Layer 6 of a small transformer language model trained on English Wikipedia (12 layers, counted from 0, width 128). Numbers have three digits each and are written without spaces.
A neuron's activation on a vector x is GELU(weights . x + bias), where the dot is the dot product.

Input weights of the MLP neurons that the questions are about. A number n stands for (n - 500) times 0.0019.
n26 (bias -0.333): 628525425575260647361637525531595483573482526491461414633513603518535637623301274508089392425621487402491542292357612832423522165390478193491637884327584669413319301456706452567443491462491616627406347166786491476403318418456464701413595352656556250513553312658403657524788299549445685500566306432717523347809770538767509690333504455380543611341574657487562558414429639458458365450606
n116 (bias -0.214): 495678800579426406619884190686267367735476542586758435557495550476744617440427581303469351544287343581568554397629363594604468240491726627477593327446504544412706454529239603415421458567373415542627519391629634551572460710505476732529555652803733413505732681767523509757400427552601543283477480394500447510408931522286505313588505495350721539514787532425472311129224262460628625241797
n132 (bias -0.242): 539644733548634264372422760360491385331530648172696550541355561730383510457433478616742584491495327308150231335309515403241615632311393759687432519393869541400228723626500413363326700458748440409717375175490409598677536443330772500354390574606718370206442418448519443465533491252600872477591647460654649337767560481495520364481580490091763626364524754476373730451548352633587303664433
n146 (bias -0.162): 738680379267395698362629445412431504334577491364422422508573594594660611382613419386226368667509662445691411394591509411479504629508535589683284218711466652361615141627386632455491597542339344683491933453288783524547496457848617362495717357433651536750783342257588378448397564571567540453478449616704392680648390462190473332509594639212439549346697404496487415480394258371533391670508
n154 (bias -0.182): 598348584598593460339367491341610571359442334562648798628446477367505542551530731478314432892305486319563549650246652768855351453304066363233509514253308566468660408525738762623425698699466488263682481568624370616788566422463596476461422819571674350631272742668392671504267687646492397310714210457428438524452777406578543477635514639288352409552416264680387633556519333496504695500517
n202 (bias -0.100): 398405333429531538304487406686167728380450377368684599467479693513589353822696395436408347466464403436216479629487648389470474482414558536440584571496428633377611317420566611603686255547430369847547562556470509207645663219181545720242509477638617505372203386363815553676845534714536472573755519363547482414583560470279820509601612631291513479535487355603473312480336320479790390496516
n211 (bias -0.138): 512321144770613566468419512508464574393584298454419569727627603425636554777395399496562374321558334500690665324581766730687533488618385434330590504637512550706714408471455520425516685591641335549588402631472532399445404180418366512313472367541460339418587524397189544459488727591552260405459449332405219739607551551440413602663436609541452702455447399194327541394586521291523610700651
n233 (bias -0.162): 470457759719492444537492314572657641145305438600275390158435586752623360303395481492365584464461487333544597322575440564639466282386551560720487382565323496404271479660601420590432517545319680441529458607450287771220516311445371564443749521653327644323426416663610483542545356640306465402441429392439738392733399484677337648492475819716467382593508767500496543480276655440648559559411
n298 (bias -0.235): 657500500711340440813589242384215180287633411311584571407405496772446477611269529620335439568295362565481530374725518423661504554596193355643590410646462521584442452819496451477572437664673386367395798430447677525444369566590660573132438719575513384433488286170612420472439361518391434565317566374569307752441760242723436635554561441599323558594402496323577337467482149250449745449550
n328 (bias -0.142): 327732486394481316566554662601622486649293566742794302428509122592345621624416474403577286372724552412137394466651495519042443802473384456519591255587335639486235505465490207676404437477626425348575467500264690518592400716312412359690410554617650351792341734593577419812533500534574522593232631701495678598733650528336305115883402510790410540269643514515452276536591534550318519468491
n375 (bias -0.131): 684485489760472423335621446444488489674459611607595530526461449565294589448423441669481460629423492504446661359413419556523460699660617427326468472312447541298802433724280628524143653434471520500699468434331631573769655258260480569679461753331680541712408369640380512605414364669547240353691424529539442406511413339422496504249294508556374377532385599609306670737464651341386444492426
n386 (bias -0.174): 504762386218265581584390336272614491474486301376580538580292583495428617446479451311492402645559420158509517608668523541635473773425712187617518460448663697673667434637299473364630473357373692509666206369341695669698698312442532218542553724455667741491549193548496469460015705414589377522500453561769578376663547328373381379513583532734319408276714473572437327417545431441585633593463
n404 (bias -0.139): 492415731633344591586316396533443377560398570530344151340665540735571550405691656412445662670740475620543424383533323575536195572485266353452479737329437488340375549646306625332666592744383394459399488702398516576352449516425606319707590623762358547488622644492533492747536452579575416645261317224368479606516552424532597384686339640579406647500236574563592466308550661622512459430745
n410 (bias -0.138): 461913500612457401449602600573808521437425825402372678777391320417526678728468512657337622615465444546384396491598439548319337767420587277408431513438735524658665470586280435597773361650495379603580594420568440675658370479279469320320598245329610366530520500638452650523551517448601385722457441421324429619569110417500408582349336619357474416660504359732448688448617707201639444585273
n438 (bias -0.038): 486361443261366531454436517528406480462507482467444307554503531752608507518651507486692506242486744600338466546293417436413287327596529424607717404500541343440210423680440368652411611517545403468462181510528373255363470364471343493230486340413458717518398518479414592526354500586494464348550388432538467715467393538584442361344424460332634424575620408514457370520379692568659412567615
n442 (bias -0.150): 606636424694608636392576437416529430450522482432540544541380635404353485424453540283641444674463594578647479438730437357457493593680644378648606573517591442504449375454438573329456496581882232696557460578486565366489569661409634637694680530429421742602308703443606218441439447526694597454551473463330658560380686363486641489416493530445673561569689634692360496344522321569635482397348

Each question shows a token from some text and the vector x that enters the MLP there. A number n stands for (n - 500) times 0.0099.

" involved": 456361431376520432525485515451465569395487609436521548509585591428594489500350725395628436648385507545522420350491573525575565566427462490385413495511300366544553489351434640349467431363552835506467506499589449532493586681570581551538672579367658435458631447414440404402565486351386575509475464413443501557424537575571435397556457524569485465480342390529631666612610524543427472590302
Which neuron fires most, and how strongly? n154, at about 3.3

"l": 466319435469588487641552321411323591575516580466577415613386484553565419417425729375635643393530445567537283448526466419334528620466650473363451493560427418558464519433514465431396435566594804465406504485571350373615499482385453454455458569430540563566691607536438503498649530472452453662517425441516564407455476605704606448517424557569523471476523452512627487643479495605308486496428
Which three neurons fire most, strongest first? n328, n438, n404

"or": 421493298368497523533463400514481610652501535430566574594528501541524410543442628332539522414460478633515295549494544436419525636398631560339478476464430230598543583413404470437455574441529748451384527531526335415562404537419559526459610539295508436546654569562449496544558435427400649675450471442548628435280430590671547492588347499661580439351545475515498400595498528713367462579560
Which neuron fires most, and how strongly? n328, at about 2.3

"-": 458380114505476439650585479541464597609458553412451412528521594538472477457487456361555602517372518517644503431385612426569547458372484574479441529399528453569501642380579636439423532404526802430574577482500464357530553642477581577458421501470564436564598670435525441486564572542334537530541447382583536380308503518615490533501463507500576316403557488526460507498521451475350578623316
Which neuron fires most, and how strongly? n154, at about 1.6

" left": 567465262471462518623469433506538525334505632459458490588607575482517419453495630393652763598404441619497422421518595497512533485508571588443510378589363317655598510509481433381447355419496667428504525552616482468558614551463449680537453458370543395577540535500571402435632523400343648545464583309456504533237499602491411396489478601585562402458375397436672438613578485600333521543311
Which neuron lights up most? n298

" of": 410469363489388613536633585562399582407497606503487564767600605483482409482208699472518684624568452630578543480430635478581529500373624493378466373524313192551552347428513568547574555395449665592491473430488483369532592434440459486459603559431433476541591452458530467546631411378391617607473445296504565379299540564530468494448469545541609442393464407388557402604522381582462531545597
Which three neurons fire most, strongest first? n202, n211, n26

"v": 499361446437483530609293380417515601600565507520491467498664568490505522440387689235584744363573449668441399525517504339425591530307476500398396484632494367637419436589441457410477477358593867566367440596517405418481556539419481508512541529412585499434656497486405390533562474509547489604506446352488564473457531570597576445455375522662609458471449540413568579619550552705369527538542
Which neuron lights up most? n404

" together": 574424380355427475665581546511395524450366663456521337468690558427516491612369583468522430548404517507510457369502477594585539529455429510465490409572458276605585509369534543482511355503518744523509618539626396451496625604597519553578515478290458424592674516325370387472607492410284679505366462479517553613365492625541435460507427611545546429402382333424630569527559488579441507608304
Which neuron fires most, and how strongly? n146, at about 1.6

" As": 426334446339538448515625525499386530485537567370502403703677601506462331408528591296510525371451589750510401554526511370564666428221671574450590424475363462617447578399388566500426475362572589486570562498531427535513521614665525307547470549403517470588629597428590523323564534463450615575466343356519549474409531571543607469524413457537471425528411478502631504519548452573438464552405
Which neuron lights up most? n146

",": 459373270491436644690634527445392629509547493524582358619455762502430511507428712305574627640483460546644487467483405397516565527333580607414545539506457379566442530397397416598511404394533598487409564641479505400537523475439421583570485610395473404493538570489465449393571435417385696499394495310471597444317529546637492485474417419565550453459400386494492590643573388625457476588354
Which neuron lights up most? n442

" dr": 435433600504332487629543448534404468525549530513488387708435573534583413516419600362505562560457547493465296443494530392453564570366415606353442470507444275496419652354498586479487463403527679519474550621521413391595511664441439589444650560355425524468666598587469433343583547410505673485465425282371450408442574404739390525445662542554533471497480380515593528731512526595378621627451
Which neuron fires most, and how strongly? n298, at about 0.13

"ene": 546549444499665417413564505528444606547485500483558349524502620461509378462352663412497616545387447612437419349471368514542520587331429557401571534506286423529444537358478526413545574505480730467505613483565341532620403662533508413524424501236561514582575635530549386512485441519400667583492599370374428454494527515581506487485367396459660410501498501396506560618648593540409545601373
Which three neurons fire most, strongest first? n132, n154, n410

" pri": 500569310428509447694443590496467545628453437464464357582535561484520310436377669352529586593450550547498365479436499439486476501332488572409515442578313210511453617406520533330508455332457800723591512517531426455513457522455341503401515528251463520498698520621650486435619521574584621579439481264446463526486446536653551444568437550609634463495497507536571457583573588624404445494450
Which neuron lights up most? n404

" Bu": 492516389445466506572616533563504521497536493438503359596631540427395382463416642213567671516297538555528373496533470460564592553277481584451461427508599335570461504357445518328561444467643954567499553477574417472557372446492376551479473594327356475421699559407534491449543499517512623645468514342417453414466486565532505538516411541487620479547623451496559621666505493542369481650381
Which neuron fires most, and how strongly? n132, at about 0.9

" Dr": 494406488426436511650592375500386522490457566543545558822465582522589379519479707264574500456377508521508336399408544464520635574321521460321423503558372356556432606303408535552426497347558780502538570488502421402584475561397429521459631567333484530412693601479534454310580528405525556472437415302497445428458564484631508503496602571519530560473516400599639508718450532647370606606417
Which neuron fires most, and how strongly? n154, at about 1.2

"ord": 425466419488482501469553451520469650575569547512561410527558489484516489485382594407473554470477486627510427513480328503458561560370550563447460564445362297496559439230541526421421487441525709473442746370537332375542419645523532425541530645261467514475432554555569445382596438415510642607555506452553478357316554592542572499442333533628553475593501551539604394539554510537411599586392
Which neuron lights up most? n442

"ers": 424264337373458592532600509581421636504505547516503459436658435476491399368436825423580475369554535636550376607522531491591587431461425445435498485537317286508457460434363519483576391440517617489569584541609460483515514700655458424554603477412426409458497576471564491303635466410456702593440472370483601414377673562459562466479364480619597439416469475502720584538515384577422558611368
Which neuron lights up most? n404

" and": 521551256446555500602589432499454555511468551499553314415454572475543511470335548332662673571554478495502411511496597352523575484371651438425533498554329315526433386500388461533500490370458680488474669688374484560576608474449416446576608454375398496467741556530454506396623521398565679534579402462444566424402476555541510495530383508534646405481385487525674540604518447610291481558337
The two highest activations, in order: n233, n442

"ent": 459530298379324629582659603522401586434430635575450530482548547488569540434440578374529523411482478392529324548450538450574600442453573558307504520522331314486585456418421472467626518337405712551427526501664478349536485555481453428559652503311487429393644456435555519503633587492419576679492437253583577490306529661443576532477304469578633388417524495516659516646630419703382487440416
Which neuron fires most, and how strongly? n202, at about 0.89

".": 474556407503533599659708494509495622564505560625499265611450543500479403443526607303673576410505528704555406695509474432523515481454578562420425475472249362661538464351379481610500408411406791557423595588566302318488488655454473445485556601377535526425510552507493440502556496465325526537406521393581589515270562577504476510430323451559618405301429480505629464557594432595410409540423
Which three neurons fire most, strongest first? n438, n328, n116

" c": 560319370545554483614595513496480536596542593549435456573625561480398456479459696341516637511371496532530439471439510423544558552567358590391558482459475293495591515276384422497408528502583638549423615563526372399678550465634573540469656492214466515522588429354532432448519548392528519492423434140407522491490495485635446565538473608445609500524466433374446522667564547650324493572462
Which neuron fires most, and how strongly? n211, at about 2.6

"|": 481310316606334447674612493488366616535544625500509402622567464362483460304449537560584450505502542663516413538526577277521525471366618448351477500509426388543515582383397526477384444413457714543539580462532366440626636487432460375574559523474385546564620537443482442302640488592299587513450528429564591424402697536565541536546472479631450442528503407449681543579490462472406571656333
Which neuron lights up most? n375

" groups": 501339375362467522615513543501422545490412463355528499437651516480502473521333667485589532537489448601597387472390444510540631514507393508491505551482317348623515438325460484459605395485652815506552578500577385524560550584627507510534560493315433520601600490507536415371662478437462586629384446305504483440413672508502413581527484484524610315516358419359627602617548522580361590517214
Which neuron lights up most? n298

" States": 387483294495505613516566564570492585523488548540527421717569603519566504470237583394566510493539606644492454486319480479568578436392462621383475492455311321538484508455294476472566455305491808480355520378657375427518554561621470537623680540379343354648690405503546548455552461447404635566370438248503492453426595541593437492472583389494539433424407575415526544615611501556424540625387
Which neuron lights up most? n26

" to": 575421309422290516598456474526432556462440578481591447538511592521476345498300478376586613610496421540563426434532578541539690573460503520512517515600435291481545411402450516413497389395377839499504651533523463581547408581614516479499626522420413493561541533492405381427606489479276629552487429412435593519503467600576476564613450607415607367463487487426616550642429435468349487537396
The two highest activations, in order: n233, n146

"ames": 500292445336540468536564509533479570466410535521547556542628579561490455337474479438597497486440557728392535528531536424556589489316419460419499636445435410600545504456471457443488534369487736487517549412659448539616598574460532524591611529308510498491665477569442557401535421420480555630447424387507494501432695524583441399474445545403469185424459390492586506688597410585337493626224
Which neuron lights up most? n154

" became": 435440419434528446581564548527497594311479643360535518515466610466418478455335525337608628633411424544569451400601549415544612380348477576507562576553432394541535542405368467424346348326560769513498630505575464518508583593515505506549500534348609417575513560423474410390529516414430600548498442461462506486378486607551515436610428615549416456486354572457544628580650445550415523611328
Which neuron lights up most? n132

"31": 589451253416440587534585466470389501523387499492549373736545463513444441424371508459561596562411604508556404505530429499482522588478505558417424490397445343628558619392538612392481555358483906508518582482452405433575733522581615473524636506134387466489588456406519461406501475489382469635460528332683511468454389510541534434505470569487512455498528494486561503663590399606458626574288
Which neuron lights up most? n386

" on": 523426389451404483719542472515426470422487688477532430708526585440397452537455797443451518601500438518659402367568475546472527559406555415483439385516432267642448490354467576419416377382417661516449649505570432534487500530496616489552560431303450487525719540480543461473644556445344564504409471383606541462433425611555346440526435556465701512405471531489568452725515445498429543560401
Which neuron fires most, and how strongly? n146, at about 2.7

" In": 473439302453450447630598457483450524614557593459501341712447585310473372469529488347484592523446425546503468415433548542627610604305685421494420492500425386591446461352324592340425521461437592608412627478460461553503585459506583516483579533423526472552643607376608463336563603447319557600417583363487553488567463518555629488556476555622566433514432544480537483623498416474426573541326
Which neuron lights up most? n146

"th": 518510425540426528473492455472376566566523497419438375646592630515607440469405569362320564455480422674505391525603580491418608542385590633452567621417424327502504530481383507381485364449520700494368562509506563410595627620503467324537517612376597416610550584509512521359601564558473515644458358248524394549350559656539607417530392508553513266523433426486551466599608462636364346541513
Which neuron lights up most? n404

" S": 592307344551541517629661419671479518571485647496511447635499578595482453453513720243624676311341591571563421569391562383581555497292540484400437611468377342636407484356486400474450555438539607498441554629541535417570541527570421483475589382427370552456625605444508471425598487382454448629483488272541466388463511524550580514547391466639586450427459450506547503618498400544481360556453
Which neuron fires most, and how strongly? n438, at about 1.6

" H": 518358354558504556631582477507501505578441647493544494805419597546607438431393649217540529401428509557586478414490474511609617560359598623366512593514297456557540521265470423522446472407575776421504531571444534316572528462395454523484539533360491479513678600536472543329580541470283532522431486162477503524533587594589535476446333550542499424547543486507616598527396511469421347450352
Which three neurons fire most, strongest first? n211, n26, n116